Layer 7 of a small transformer language model trained on English Wikipedia (15 layers, counted from 0, width 128).
A neuron's activation on a vector x is GELU(weights . x + bias), where the dot is the dot product.

Input weights of the MLP neurons that the questions are about. A number n stands for n times 0.0077.
n37 (bias -0.031): 5 18 -10 10 0 -57 -22 14 -25 -21 22 -1 0 -34 17 2 1 -12 33 -48 9 24 -13 -42 -7 9 17 5 52 -34 -20 -27 -20 -45 -51 36 -13 50 2 42 -25 13 2 -7 -6 6 -20 31 2 35 -36 24 -20 11 -32 -13 9 -19 8 -18 -58 9 17 -9 -22 24 -7 1 14 21 -3 31 -31 13 22 -41 -7 0 -52 6 -2 6 52 22 40 5 22 15 -32 -32 -72 30 6 -1 22 -7 -4 65 18 5 -36 13 -2 -14 25 27 28 -19 58 -1 -40 -2 43 39 8 14 -2 24 -60 -34 -22 -15 -4 -25 -3 17 26 12
n52 (bias -0.018): -45 -12 -3 34 1 -8 -32 -15 9 3 -32 15 7 -22 5 -10 9 -26 14 3 -27 12 19 -25 -18 8 -12 29 0 9 -2 7 17 16 10 27 32 -4 5 -3 18 41 7 3 23 23 -73 -11 -4 6 -2 2 -6 1 27 7 -21 5 -15 26 -8 -11 -16 19 -5 -42 -38 24 11 7 -22 -10 -4 -16 10 6 8 7 -7 -5 5 -38 -30 5 19 -29 23 4 -11 -27 -14 17 12 20 1 -40 0 6 -20 1 -14 -20 -22 0 11 10 30 39 -28 -3 2 31 -20 8 3 5 25 -7 -25 20 28 -1 -9 24 9 -8 29 -22
n66 (bias -0.024): 14 -27 -29 -7 18 3 -49 55 -1 -3 31 -18 -36 13 -34 40 -4 -20 13 -15 3 61 -51 4 -32 -22 -8 29 31 -51 51 -50 15 -14 -18 19 -30 9 -44 0 54 2 12 44 -21 -17 7 -27 5 -2 12 41 4 -3 29 8 19 19 4 18 -69 -9 7 38 -14 -11 40 7 -43 6 13 -2 -19 33 -21 -6 20 38 19 2 -18 44 28 -30 34 -30 -11 43 -60 -14 14 -36 -42 42 20 18 28 17 -21 -7 -54 -6 -13 -20 -2 63 3 -39 16 -31 26 -2 -3 -13 51 -3 41 21 33 -6 -49 8 -46 -15 -11 36 -62 -4
n195 (bias -0.019): -30 54 26 -3 11 -13 -8 -18 -3 -41 -52 -34 39 61 -11 -25 -26 21 14 -17 -9 -40 5 62 19 -1 0 -52 3 32 -38 1 36 13 26 36 -19 -45 -23 -3 -17 23 34 -2 -41 -51 13 -14 -52 -14 9 2 27 -4 15 30 50 -46 -11 20 -17 -20 12 -58 21 35 39 -26 -29 -22 12 -42 -32 12 19 -7 -5 18 30 56 -20 4 -3 -10 -49 -1 -26 10 -20 19 59 52 -15 5 -8 20 32 19 -3 -43 36 19 37 -11 -62 7 2 -11 -25 40 32 -18 32 12 -52 -2 -42 -19 15 -49 -8 13 -10 29 -8 0 3 -5
n207 (bias -0.008): -11 41 6 -25 -19 -29 22 -7 39 -25 24 -33 -43 17 -47 -4 0 7 36 0 23 19 -44 2 34 12 -20 21 -37 -9 37 7 17 31 -19 -20 -1 2 47 -30 21 -27 13 23 -42 29 10 -17 -2 -40 -49 16 -8 4 -38 -36 -25 -15 28 -3 -16 -22 -8 -17 11 7 -32 -13 -23 -17 -11 -42 -1 2 -23 1 50 29 -7 -34 41 9 -11 15 8 32 -24 -20 -23 4 -5 -14 -8 -26 38 23 -26 4 26 -1 57 19 21 2 33 -7 -8 8 16 39 23 -57 60 23 -11 15 13 -13 -28 1 -3 -7 9 -9 51 -16 18 -29
n292 (bias -0.019): 46 -2 -6 24 0 -9 28 -12 -9 -51 27 32 -33 70 -9 -56 2 6 -25 6 -9 13 34 8 34 55 11 88 -16 45 -7 2 -68 -5 37 -20 37 25 -43 -3 -23 26 -36 -6 18 -28 26 -6 -11 -3 -23 22 -17 -9 -31 3 -25 9 7 -57 -1 -2 40 9 -3 -24 19 1 -23 -2 -56 11 -3 50 -10 -9 13 -43 -50 -11 -14 26 33 -9 -39 28 52 1 -2 23 -13 -77 15 -42 -7 5 -14 -23 13 47 30 32 4 -33 6 -8 4 78 8 4 18 -5 53 -3 11 -30 31 -35 -22 -5 -1 37 -22 -24 -8 -17 -24 14
n341 (bias -0.000): -61 -6 24 -1 -19 -24 -10 17 -25 9 -1 -30 -30 25 12 52 11 30 -3 -6 28 38 3 -22 2 -27 -19 28 -1 14 23 5 58 -34 -24 -10 2 -3 26 -33 -16 -9 15 0 -33 34 25 -11 6 3 33 -24 19 20 -24 18 -45 -22 10 16 40 14 -29 -29 10 -16 19 38 -21 -29 -25 9 -23 -12 10 8 23 9 -6 -18 -38 5 8 55 36 -19 24 0 -33 -4 -16 2 22 18 -24 -11 -5 47 34 -28 53 -26 10 -21 26 -24 -93 9 -25 18 20 -1 10 -40 17 38 -11 -36 -2 -19 79 2 -43 27 13 -76 20 2
n412 (bias -0.018): -39 12 -32 -33 -26 29 -12 23 -6 -1 13 14 2 -19 12 14 45 -40 -10 -67 11 -36 9 30 -34 36 -15 7 37 -10 -17 21 -36 8 -21 35 11 16 35 -19 45 27 8 5 28 -24 2 4 -10 36 36 11 -18 -24 4 -28 -39 -46 13 -17 -24 -14 -15 43 15 2 -11 10 -20 -23 -51 0 20 21 30 -12 30 3 21 18 -21 -27 -20 -13 -9 16 13 21 -33 3 64 -29 10 -22 6 -57 -24 -2 -37 -11 -22 17 -14 -3 43 -15 30 -14 31 17 36 -11 -12 -6 -25 37 35 -3 -16 49 -13 14 -1 -17 11 29 -23 17
n415 (bias -0.006): 13 4 47 -14 -15 11 44 2 38 -1 -47 -29 16 2 16 -29 -23 -39 -18 -7 -24 -6 15 44 -60 -40 23 29 -2 12 -2 10 32 -1 16 44 41 14 -5 10 22 2 7 3 -39 -8 -1 7 9 17 -13 45 1 29 23 12 -33 49 -38 41 21 -21 18 36 -1 -30 32 14 -1 17 26 6 23 -16 4 -31 -1 -36 -19 -28 -38 -10 -47 13 -27 13 -26 -9 -30 -12 6 1 -35 -42 -15 -16 29 33 -36 -11 31 51 18 -3 -13 2 23 2 -27 -5 -59 -30 7 -7 -4 5 -8 -44 -28 43 -37 4 -7 37 23 -28 46 -4
n419 (bias -0.005): 20 2 -11 -36 -9 -22 -6 -5 -6 -3 2 -7 -18 -27 51 -19 -1 10 -47 -10 -29 38 -16 3 41 -26 -9 -36 -8 -44 6 -8 33 32 53 17 20 16 -46 11 43 -50 29 34 15 2 9 3 -32 16 -3 21 29 -33 -57 20 55 -64 48 39 -20 2 2 -19 33 -42 4 8 -22 -39 13 27 17 -5 -21 -59 49 30 -20 23 10 14 -39 23 16 13 -43 -18 -47 -20 25 -10 -6 -9 19 19 2 7 18 -48 28 -23 37 -30 10 -21 23 -5 16 0 36 -39 -8 -13 49 -10 38 27 6 13 7 15 -43 -44 -75 27 13 -7
n437 (bias -0.013): -7 -8 -7 -7 53 23 -18 9 -42 -19 7 11 -34 -28 -30 10 13 -6 59 -6 9 12 6 -37 8 24 3 -4 -9 9 -20 24 1 56 -13 -33 20 6 -1 -47 19 6 -13 43 3 4 24 -28 -39 -13 -4 10 11 14 0 42 7 25 35 -45 -45 -17 7 -3 -3 -45 31 23 -18 -11 6 17 -18 17 3 -2 -8 12 1 -19 -10 -8 42 21 -20 1 9 -8 35 16 -21 8 26 -30 -33 -17 -30 -23 35 20 -20 4 -13 -10 21 4 3 49 24 -7 18 -4 -1 -3 -35 -19 5 -34 -21 12 32 -7 -25 8 -15 -48 25 3
n479 (bias -0.006): 19 -56 0 -17 34 37 24 13 1 -11 -8 6 -2 14 1 -34 27 38 20 -47 -25 -1 -82 0 -31 -14 6 -18 15 -8 16 -28 39 14 -51 48 -14 -12 -16 29 60 23 -33 -17 -5 18 -16 92 3 17 31 6 -23 4 -21 22 41 34 31 -11 19 -5 19 0 -5 -32 -12 7 11 25 8 -37 -34 -22 18 22 -3 -31 36 -16 27 21 -11 21 53 22 41 -33 -35 39 -30 21 -13 -45 -61 1 -23 -17 -12 14 -13 -5 -19 12 -3 -3 35 -21 34 27 -53 -25 10 -7 40 -39 21 -39 -20 -2 34 14 -18 -7 29 -68 -36 3
n491 (bias 0.012): 15 -8 -2 -5 2 8 -5 -16 -4 -15 31 -3 3 4 -20 22 -20 -3 -27 17 -10 -8 -8 3 6 -2 -11 3 -27 -27 -15 -10 2 3 -3 -1 5 -14 24 22 4 26 -29 -2 14 -10 5 13 11 28 -10 4 1 -20 -23 12 1 -5 -6 22 -12 2 -1 11 -28 -10 12 20 6 17 -3 24 -23 0 4 -4 -3 23 -2 -18 5 -11 -7 -20 -14 14 11 -4 13 16 15 8 2 0 -10 -4 -5 -7 -10 -1 25 0 8 -3 41 7 -3 7 -9 14 15 2 -11 10 -4 22 -3 3 4 10 19 -7 -13 -2 14 18 -21 -25
n498 (bias -0.027): -45 4 29 -57 21 2 55 -22 -24 35 -49 17 -18 -32 24 -9 16 -18 16 18 -7 3 45 -2 -31 28 3 14 -17 25 14 28 -1 -20 -25 -6 -34 4 14 -17 6 -18 -15 -41 0 8 -12 -34 -7 4 4 -10 0 1 -2 67 16 3 1 13 -16 -71 19 45 -11 -26 26 -9 -35 -34 8 0 -17 35 16 -3 45 20 -46 -12 34 -33 23 17 -21 -37 14 1 17 -16 64 25 -35 20 -54 -24 2 33 -32 -25 17 35 2 41 12 40 11 6 -46 -24 0 -23 -28 -17 37 41 30 -3 2 33 0 -16 7 23 -27 3 74 -41
n519 (bias 0.001): -15 -16 -8 37 42 -9 -19 29 3 7 -8 -2 24 44 -2 -13 2 6 4 27 -18 -23 -8 -54 3 -91 -46 -27 -13 23 7 11 -42 10 -12 -37 -2 28 33 -19 -19 23 -32 1 -20 24 38 15 -12 14 13 2 -10 -15 35 -40 -9 10 28 -10 -32 -2 -7 50 -31 -32 8 -37 4 -22 14 -48 31 3 -40 10 94 13 -33 -14 20 5 30 32 15 9 -32 44 11 42 19 33 15 -90 44 -19 34 -8 6 0 25 6 17 13 20 -37 35 4 -26 -17 -15 25 14 26 25 -3 21 -18 -10 -23 -26 20 20 -60 -43 41 -2 -7
n581 (bias -0.013): -9 33 -30 -7 29 -9 19 22 -10 12 -7 -14 -15 10 45 -16 -34 14 -40 -45 -22 -24 -25 30 10 16 -85 5 14 -59 20 -10 4 1 16 36 41 12 34 5 8 -4 -23 46 -23 8 7 28 26 14 7 8 -20 9 28 24 33 -8 12 -11 -64 -10 4 -30 -25 -11 -2 -14 18 11 35 -15 11 -1 24 -6 42 -30 -16 -37 -20 -1 6 9 13 -14 -29 -6 -37 10 -41 6 25 27 1 10 46 -18 8 19 27 2 20 -30 -1 -30 -13 35 -2 -5 21 15 -80 11 -12 -9 4 -10 9 21 19 8 1 -32 -10 5 27 -11
n702 (bias -0.017): 29 -44 45 -19 -17 -18 -14 8 -15 -5 2 1 8 5 10 37 -64 7 -46 0 -40 21 -5 10 6 -2 -47 13 -5 2 -5 -37 52 -31 -2 -23 11 4 -31 32 -15 -22 2 0 -9 -66 -6 10 18 -27 6 4 -6 9 -47 17 -21 2 8 -27 -55 19 -33 -37 -15 -11 -10 8 -49 5 -46 23 13 -18 36 22 -37 12 -25 66 17 22 19 -6 -9 14 -11 -2 29 2 24 -30 13 6 16 44 -3 18 42 15 -13 -22 32 -2 19 23 34 -19 21 23 -6 -9 -73 -14 -13 44 48 28 7 -21 35 7 29 37 16 -3 10 53

Each question shows a token from some text and the vector x that enters the MLP there. A number n stands for n times 0.047.

" B": 5 -56 0 4 -22 31 1 -17 -28 -17 33 20 -3 8 -24 -12 1 -27 22 1 -3 1 -2 -16 27 -24 -15 24 -26 -5 -22 -15 30 -9 -12 -34 -3 -21 -2 -19 -48 20 -3 -2 -3 7 -8 -12 22 25 8 -7 -41 30 -4 22 51 -45 -19 -50 28 4 -21 -21 46 6 18 9 55 -4 6 15 -11 -2 16 8 33 34 10 -30 11 -10 -31 5 13 4 -8 51 -20 -6 24 -25 22 13 -12 39 27 -18 -42 5 -28 18 7 25 -30 -25 -34 46 0 -22 7 -18 -41 32 -5 10 -35 44 3 -16 -15 -17 24 5 33 6 21 15
Which of these neurons fires most? n491

" f": 26 -56 4 12 -20 8 9 8 -26 2 25 10 -4 -6 -9 2 -31 -21 38 9 -9 8 -3 -34 34 -8 -6 13 -44 18 -27 1 27 -26 -7 -41 -9 -25 -7 -34 -17 24 -4 -47 -3 0 -19 -25 -29 20 14 11 -20 6 3 12 8 10 -16 -20 28 26 -13 4 45 12 -14 8 27 -29 -2 23 17 -25 17 -23 52 20 -14 3 13 -22 -33 -7 34 -2 -16 57 -7 -5 -16 -14 7 25 -27 44 12 -10 -29 19 -60 0 -5 18 -43 -16 -11 39 -13 -11 -6 -17 -21 13 -7 20 -14 66 17 -9 -6 5 33 0 45 11 19 13
Which neuron fires most, and how strongly? n702, at about 2.5

"9": 3 -21 29 5 -14 24 19 -4 -21 -8 28 -16 -23 -4 16 -8 -24 -36 33 -19 -3 -15 -49 -12 21 -13 -21 14 -14 -1 -25 36 -9 6 -15 -21 29 -8 0 -30 -13 9 -2 -19 -9 -12 -12 -18 8 26 17 5 -25 10 19 9 33 -24 -3 2 20 -8 -5 1 34 23 8 -18 53 -15 12 16 19 -26 6 5 37 8 13 18 -2 7 -45 8 44 8 -20 49 -3 7 -25 -19 35 23 -25 37 7 -31 -68 26 -49 12 5 7 -56 -44 -32 41 -30 -3 24 2 -19 3 -21 10 -29 55 28 3 -22 -4 48 -15 1 2 13 3
Which of these neurons fires most? n581

"b": -7 -24 16 -11 -15 38 6 0 -28 -20 43 12 9 23 -16 -19 -32 -43 41 -9 5 -2 1 22 36 -26 -16 12 -18 22 -23 -5 28 2 -22 -17 15 -23 4 -14 -7 12 -7 -15 -1 -12 -17 4 0 13 -14 -9 -47 15 -12 34 18 -47 -4 -53 46 13 13 -13 23 7 11 -13 55 21 3 22 -11 -26 7 -13 34 -2 7 0 -15 0 -24 36 34 -2 -16 50 -27 -8 -20 -29 33 21 -18 33 -1 -14 -43 36 -46 -12 14 21 -41 -36 -28 47 -2 3 -7 -24 -19 25 -2 -19 -20 51 23 13 -15 -10 38 12 15 0 -11 1
Which two neurons fire most, strongest first? n581, n479

"olog": 11 -49 35 -10 -7 20 30 -4 5 8 34 26 -4 -1 -28 -1 -24 -36 25 3 -19 -12 -29 -47 24 -30 12 12 -43 24 -19 -11 39 29 11 -13 -8 -3 -12 -22 14 -2 -7 -9 11 -5 -19 -20 -20 50 -31 -1 -19 13 -29 7 25 -21 12 -9 47 2 -1 9 41 16 1 11 61 36 34 -8 0 -1 -16 -13 16 -3 -1 16 -33 26 -44 6 11 -17 -16 20 28 4 -16 -22 25 26 -52 24 11 -27 -30 29 -49 -3 -8 4 -79 -23 -25 31 -2 -16 18 -24 -17 33 -15 10 -2 22 8 18 -11 -2 36 25 20 -6 -1 -14
Which neuron fires most, and how strongly? n479, at about 1.5

"C": 2 -24 6 -2 -41 34 -4 14 -6 -18 26 35 -9 3 -29 -4 -9 -34 18 -7 1 -8 -37 -15 8 1 11 20 -18 1 -38 14 34 6 -25 -41 17 4 16 -38 -1 14 6 -28 -18 -4 -34 -23 -2 15 14 20 -17 43 -21 -4 23 -35 16 -18 61 22 -33 -14 27 -15 8 10 49 -3 -12 23 26 -8 12 -15 25 17 10 -1 -20 4 -47 -1 -3 -4 -2 40 -10 -7 15 6 23 36 -9 27 10 -30 -47 11 -38 25 5 11 -54 -11 -29 46 6 -18 6 -18 -25 16 -5 12 -21 44 29 -18 -38 -11 47 -13 21 -28 29 19
Which of these neurons fires most? n412

" |": 0 -27 -9 -13 -32 5 2 -16 -38 -23 43 -2 -25 20 -4 -7 -20 -44 52 -24 5 13 -16 -20 26 -34 2 6 -29 -16 -68 9 18 4 -9 -19 -3 1 -5 -31 -22 19 4 -39 4 1 -12 -13 -11 23 -18 7 -27 36 -5 -13 40 -41 -1 0 50 24 -26 -12 57 16 -6 34 38 4 15 7 22 3 22 -8 26 10 9 26 8 -11 -31 9 26 -6 -7 48 -17 1 -16 -18 23 40 -11 14 24 -1 -39 17 -38 10 -20 -3 -44 -7 16 30 -13 -12 1 -16 -12 36 -5 9 -20 35 25 -7 -29 -27 30 8 12 13 13 20
Which of these neurons fires most? n37

"land": -2 -20 27 -10 -12 12 2 2 -55 9 52 9 -23 6 16 -20 -5 -31 28 -6 0 -2 -11 -45 -7 -32 -17 4 -26 3 -68 -11 8 8 -26 -10 -7 9 -5 -16 1 24 27 -14 6 -20 -28 2 30 14 -9 19 -16 28 9 4 51 -26 -26 -9 41 35 11 15 47 20 30 -2 48 5 0 16 -12 5 2 0 12 7 6 -8 -8 16 -48 10 2 -5 -32 47 -6 1 -18 -11 34 38 -19 51 7 -5 -52 14 -20 -11 17 -12 -40 -49 -44 38 -6 -13 -9 -15 -10 2 -3 -12 -16 27 20 6 -23 -18 43 -8 0 15 1 30
Which neuron fires most, and how strongly? n581, at about 0.42

"qu": 17 -26 11 -6 -2 23 18 -6 -29 3 27 -7 3 7 -35 -37 -15 -23 37 10 -18 21 -29 -29 9 -5 -8 -4 -22 -13 -57 -5 -1 -23 7 -26 8 25 1 -22 4 25 -37 -17 10 7 -13 -11 19 6 0 16 -62 10 -8 55 21 -19 -3 -38 32 30 17 23 62 3 13 12 48 1 7 22 8 -14 -3 16 41 -23 28 -13 -33 -15 -32 0 2 -7 -26 49 7 -4 8 -1 8 60 -44 28 5 -13 -11 20 -37 -1 -8 16 -52 -39 -8 35 7 23 -25 -30 -10 6 -16 6 -23 2 40 6 -27 -4 30 7 12 -5 1 9
Which of these neurons fires most? n479

"ouse": 28 -60 18 8 -42 30 -3 -10 -14 9 2 29 22 35 33 -21 -18 -26 31 8 -5 3 -3 -30 1 -6 -11 -15 -27 8 -38 -11 29 -4 3 -29 -4 10 8 9 0 11 20 5 -27 -2 -20 -16 -1 35 -41 11 -37 -1 2 18 35 -1 -21 0 34 6 -4 -8 63 10 -1 33 64 15 1 12 1 -16 0 -14 27 32 -18 -13 -16 -18 -22 4 6 -33 -2 39 11 0 -21 -7 16 32 -37 31 23 -26 -57 10 -28 27 -15 -12 -56 -26 -27 35 -18 -43 -24 -18 -12 4 -12 28 -22 29 14 9 -15 -1 40 4 5 10 25 1
Which of these neurons fires most? n415

" ": -18 -42 -5 13 -33 31 24 1 -42 -7 11 22 -7 2 -25 -3 -19 -25 42 -1 -20 11 -41 -35 22 -33 16 10 -20 -2 -39 22 22 -8 -8 -52 9 23 25 -37 -30 23 -9 -11 -16 14 -29 -6 -11 -1 -6 12 -34 17 -3 -5 22 -37 -11 7 36 33 -6 9 46 -2 21 -11 34 -23 30 6 14 -1 15 -8 38 10 18 11 -13 9 -35 -6 44 16 10 53 -11 -8 -12 -35 2 37 -17 36 5 -22 -37 2 -25 27 -3 8 -53 -9 -15 40 -11 -8 26 -26 -16 -9 -29 10 -23 28 29 -17 -17 7 42 3 21 20 13 5
Which two neurons fire most, strongest first? n341, n519

".": -14 -29 12 -7 -73 21 18 -22 -13 -14 30 13 -42 -3 -10 -19 -3 -36 50 2 15 10 -9 -32 10 -8 -13 12 -35 -10 -17 -2 -10 -15 11 -40 -31 11 2 -8 -38 18 7 -39 20 5 -7 -9 -12 11 -21 -4 -30 35 13 -13 35 -30 25 4 37 17 -4 13 40 4 17 8 61 1 38 7 13 29 8 3 34 11 10 11 22 -5 -35 14 -12 -17 2 37 -28 -20 11 -20 21 31 -39 23 19 -33 -21 1 -54 16 -1 11 -9 -23 -39 51 -11 -13 -13 5 -17 21 -3 26 -21 43 5 -15 -25 -26 33 15 23 -11 12 -1
Which of these neurons fires most? n498

"us": 23 -29 14 10 -39 33 -19 19 -28 11 26 -9 -4 2 -15 -30 -37 -24 36 -10 -22 16 -26 -52 12 -19 7 -15 -31 14 -15 17 31 1 -14 -2 5 15 -14 3 -10 17 -4 -33 -25 3 -15 11 -14 20 -38 -8 -11 4 1 18 37 -19 32 -28 26 18 -23 9 42 45 22 14 35 43 14 1 -16 -11 9 -22 47 1 16 15 -5 -3 1 -11 8 -27 7 42 9 -13 9 -30 14 42 -30 39 4 -36 -26 37 -47 -6 -27 -15 -42 -54 -24 40 -1 0 23 -2 -10 30 -24 11 -18 22 5 9 -44 -18 14 13 0 -11 41 -1
Which neuron fires most, and how strongly? n437, at about 1.1

"g": 10 -34 14 -13 -29 17 -2 15 -9 -13 56 41 -5 25 -16 -3 -3 -45 28 -7 7 2 -44 -13 -6 -24 -6 -11 -7 5 -23 15 17 33 3 -5 19 8 21 -42 32 25 -23 -42 9 -8 3 -9 14 7 13 17 -25 19 -14 12 22 -36 1 -24 60 17 5 -2 43 -4 -12 -3 50 -12 24 -15 23 1 7 -41 8 -30 1 25 -20 -6 -39 -11 6 -2 0 48 -3 -18 21 -38 24 30 -38 38 24 -23 -24 33 -57 -19 -8 14 -60 -14 -20 32 -24 18 -4 -18 7 -2 1 16 -12 49 18 -6 -6 -11 19 2 3 -24 -9 -10
Which of these neurons fires most? n479

" t": 11 -52 -6 19 -50 28 6 -17 -25 -9 29 10 0 13 2 6 -3 -44 29 0 8 9 -15 -24 23 -15 2 6 -37 10 -11 15 20 -22 4 -25 -9 -6 14 -36 -27 10 -11 -28 -6 13 0 -34 -19 7 3 2 -31 29 -15 2 19 -25 9 -19 24 26 -2 -7 47 -10 4 12 50 -18 25 12 -2 -20 18 -4 46 26 -21 21 -6 -12 -62 -24 23 -14 -13 50 -11 -22 11 -5 -1 33 -17 47 0 -14 -40 20 -43 9 13 -1 -57 -20 -4 46 -7 -21 14 -13 -32 43 1 6 -3 45 30 -11 -3 -11 25 0 29 8 6 10
Which of these neurons fires most? n52

"7": 19 -18 31 -4 -21 16 4 -13 -52 2 36 15 -16 -9 10 7 -11 -36 25 -1 -5 -10 -15 -18 10 -27 -14 2 -12 2 -39 27 -5 12 -30 -25 7 -10 -4 -31 -9 41 6 -22 -12 -5 -32 -25 7 27 7 20 -29 10 7 13 31 -20 -3 12 32 -3 -5 6 39 2 -15 4 54 -13 16 13 25 -18 -7 -19 49 22 19 23 -6 20 -29 -1 26 -6 -28 40 2 11 -13 -12 16 8 -28 53 6 -21 -51 27 -40 9 -11 6 -50 -36 -28 48 -41 -17 10 9 -14 10 -40 25 -15 41 21 -30 -12 -11 44 -16 26 1 19 3
The three highest activations, in order: n519, n52, n581

"os": 18 -50 11 21 -56 19 6 -1 -7 -9 30 9 -28 3 -35 -14 -3 -38 27 2 5 7 -26 -36 12 -31 -19 12 -32 43 -17 15 30 7 -20 7 9 -8 8 -20 8 6 -2 1 -8 9 -11 -12 -2 19 -2 0 -25 47 -4 2 31 -17 21 -25 35 19 -8 8 62 17 15 -9 42 -12 10 2 13 -5 1 -1 32 17 15 24 -12 -1 -15 -16 -28 -30 1 43 -5 -8 -7 -19 25 10 -53 53 9 -57 -18 0 -49 2 -28 -20 -65 -19 5 66 0 -17 -11 -7 18 22 -19 -6 -14 21 15 1 -14 -6 6 9 8 -4 24 9
The three highest activations, in order: n437, n292, n52

"pl": -6 -24 38 34 -30 29 -5 -9 -13 -7 32 15 31 22 -45 -4 -55 -16 20 -11 8 -24 -29 -38 28 -28 3 -21 -43 14 -14 30 45 5 11 -32 6 14 -4 -34 -19 11 -2 -38 -41 -6 13 -31 -22 18 -21 28 -15 -11 16 -2 7 -12 -5 -24 30 23 16 -13 43 6 -23 -23 54 46 31 0 7 -23 -9 -14 46 17 -16 18 3 -7 -23 -2 8 -25 -15 44 1 -29 -1 -17 23 16 -11 18 12 -35 -24 42 -43 5 -6 11 -35 -42 -3 27 -4 21 -12 -33 -3 22 -17 21 -13 41 23 7 -4 -20 24 15 16 17 18 0
The three highest activations, in order: n519, n195, n207

" F": 17 -48 -1 -15 -30 22 7 -14 -19 -11 29 14 -20 30 -24 0 -12 -20 34 -6 4 8 -16 -25 18 -17 -11 16 -40 17 -39 5 33 -23 -1 -31 -16 -2 -11 -36 -22 -3 3 -26 3 -17 -28 -30 -13 13 26 1 -21 10 -11 5 29 -16 -19 -33 33 25 -27 -22 44 11 -7 33 46 -19 -9 5 17 15 9 -4 40 21 3 10 16 -27 -39 18 23 10 -17 40 -8 -6 -5 -3 43 22 -25 25 20 -10 -33 11 -47 31 -4 33 -49 -19 -20 53 0 -27 -2 -7 -21 -4 3 36 -33 59 23 1 -15 -8 31 -8 29 8 16 13
Which two neurons fire most, strongest first? n702, n341

"on": 11 -31 18 -7 -8 15 26 -9 -29 -16 36 13 -22 18 -20 -11 -3 -37 23 -9 -3 15 -38 -35 7 -39 -3 7 -40 14 -23 -8 23 21 -1 -12 3 0 -3 -13 -26 3 -5 -3 -7 -11 12 -32 15 8 -22 20 -39 25 -14 -8 28 -31 -5 -6 50 13 6 -13 49 5 -3 10 61 20 50 -4 1 -6 15 -15 32 21 -3 10 -10 11 -22 -3 -23 -1 -24 65 4 3 -23 -28 23 15 -29 45 0 -6 -30 32 -27 3 -4 -3 -63 -39 -36 40 -11 -3 -3 -19 20 26 6 27 -30 32 1 5 -46 -5 49 8 -3 -6 4 9
The three highest activations, in order: n207, n292, n415

"ations": 30 -50 -13 -13 -22 31 -3 -29 3 0 36 0 -39 4 -4 8 -27 -21 26 -10 -19 6 -19 -40 6 -30 4 17 -48 -2 -55 -16 13 6 -1 -5 -4 0 7 -6 -26 -8 6 -26 9 -4 -18 -12 -27 22 -28 3 -11 23 -13 19 20 -25 0 4 47 17 -9 -11 64 33 18 28 61 34 3 12 16 8 -10 4 33 31 21 -10 -17 13 -30 11 -2 -12 6 51 15 3 -3 -9 17 27 -17 52 25 -13 -31 23 -28 -7 -7 -2 -51 -49 -14 45 0 -26 15 -23 1 25 -32 11 -36 25 7 -5 -4 -5 8 -11 6 23 -13 -2
Which neuron fires most, and how strongly? n491, at about 1.2

"-": 16 -46 8 1 -22 24 9 10 -30 1 16 46 -16 -5 -18 -2 -21 -38 47 -9 -15 6 -8 -26 27 -7 13 -9 -32 9 -43 6 0 -14 -24 -39 0 6 -5 -30 -19 25 -4 -29 -6 8 -4 3 -14 -7 -11 -14 -2 42 -4 15 -4 -27 14 23 37 18 -6 0 61 -10 6 20 37 -13 31 -18 -5 -2 21 -19 36 21 -13 -4 3 -30 -57 10 25 -12 -36 41 -9 -3 7 11 30 10 -18 56 12 -5 -35 22 -9 20 -12 34 -53 -7 -48 27 -14 -11 15 -13 -15 -11 -12 33 -41 23 -2 3 -13 -6 45 12 15 -6 22 -8
Which of these neurons fires most? n498

"ase": 2 -35 15 2 -34 31 16 15 -22 16 20 -3 -12 3 0 -21 -59 -31 39 0 -12 -4 -8 -34 5 -29 -15 -1 -18 -12 -20 -5 38 23 -22 3 4 11 19 -18 -18 5 -4 -13 -5 1 -19 -4 -16 32 -41 -16 1 19 -4 1 45 -27 6 -16 59 3 -18 22 39 32 0 9 50 56 14 14 -4 9 -24 -28 29 31 -9 16 -13 11 -13 -22 10 -24 -15 54 6 3 -17 -4 10 39 -25 49 -1 -2 -35 4 -45 2 0 -5 -49 -56 -35 33 -2 12 -5 -25 -7 19 -28 -9 2 25 -6 -10 -21 -4 38 -17 10 28 25 13
Which two neurons fire most, strongest first? n37, n581

"16": 12 -43 10 -10 -25 19 15 -10 -25 -15 17 14 -11 26 10 -7 1 -22 26 -27 0 15 -18 -25 14 -19 -16 6 -20 31 -32 17 5 -1 -16 -38 -16 -5 -6 -34 -11 16 -15 -17 -15 9 1 -16 10 29 2 18 -27 5 -8 23 21 -24 11 13 21 -6 -23 8 37 6 -11 3 58 -16 16 21 7 -19 -15 -14 40 24 7 12 0 -2 -51 4 38 -13 -14 54 12 0 -16 -15 19 29 -17 34 9 -31 -40 21 -49 20 3 3 -57 -12 -22 56 -19 -14 -9 -28 -26 11 -34 35 -6 65 35 -11 -14 -25 52 -14 14 13 21 -2
Which of these neurons fires most? n498

"ome": 32 -56 20 -14 -37 26 8 12 -15 -30 27 11 -11 24 25 -19 -30 -32 42 13 -12 21 -20 -35 -2 -18 -14 -8 -21 15 -24 19 44 18 -7 -1 15 20 4 -19 -13 15 6 -22 -10 -33 -39 -2 -3 11 -31 -1 -2 36 -11 24 24 -7 -10 -11 50 30 -18 -5 29 39 -2 -1 65 29 8 8 -7 21 -8 -43 9 27 0 25 -38 -5 -39 -8 2 -6 -17 50 -10 -4 -12 -11 1 48 -19 37 11 8 -35 12 -54 -11 1 8 -42 -38 -11 20 -16 -15 5 -9 -10 -15 -10 32 -30 34 16 17 -16 -10 24 8 1 29 -4 -17
Which two neurons fire most, strongest first? n415, n195

"s": 14 -31 -6 -13 -29 35 -8 5 -27 -7 54 -5 -22 13 0 5 -15 -24 23 -27 -10 6 -29 -6 38 -28 12 15 -27 7 -50 -17 42 -8 -9 3 4 3 10 -12 -19 9 -13 -13 -14 -29 1 4 -11 20 -8 5 -33 29 -8 4 15 -35 4 -18 51 6 -14 -2 55 17 20 -3 60 12 28 -14 4 2 -11 -17 41 8 24 -13 -9 7 -27 3 10 -18 9 47 -3 4 -18 -34 42 31 -10 56 -10 2 -37 18 -34 -10 -6 -8 -61 -46 -26 60 -14 -5 0 -14 -6 32 -6 11 -9 28 -1 -12 -20 -6 30 -3 -3 -1 5 3
The three highest activations, in order: n581, n341, n292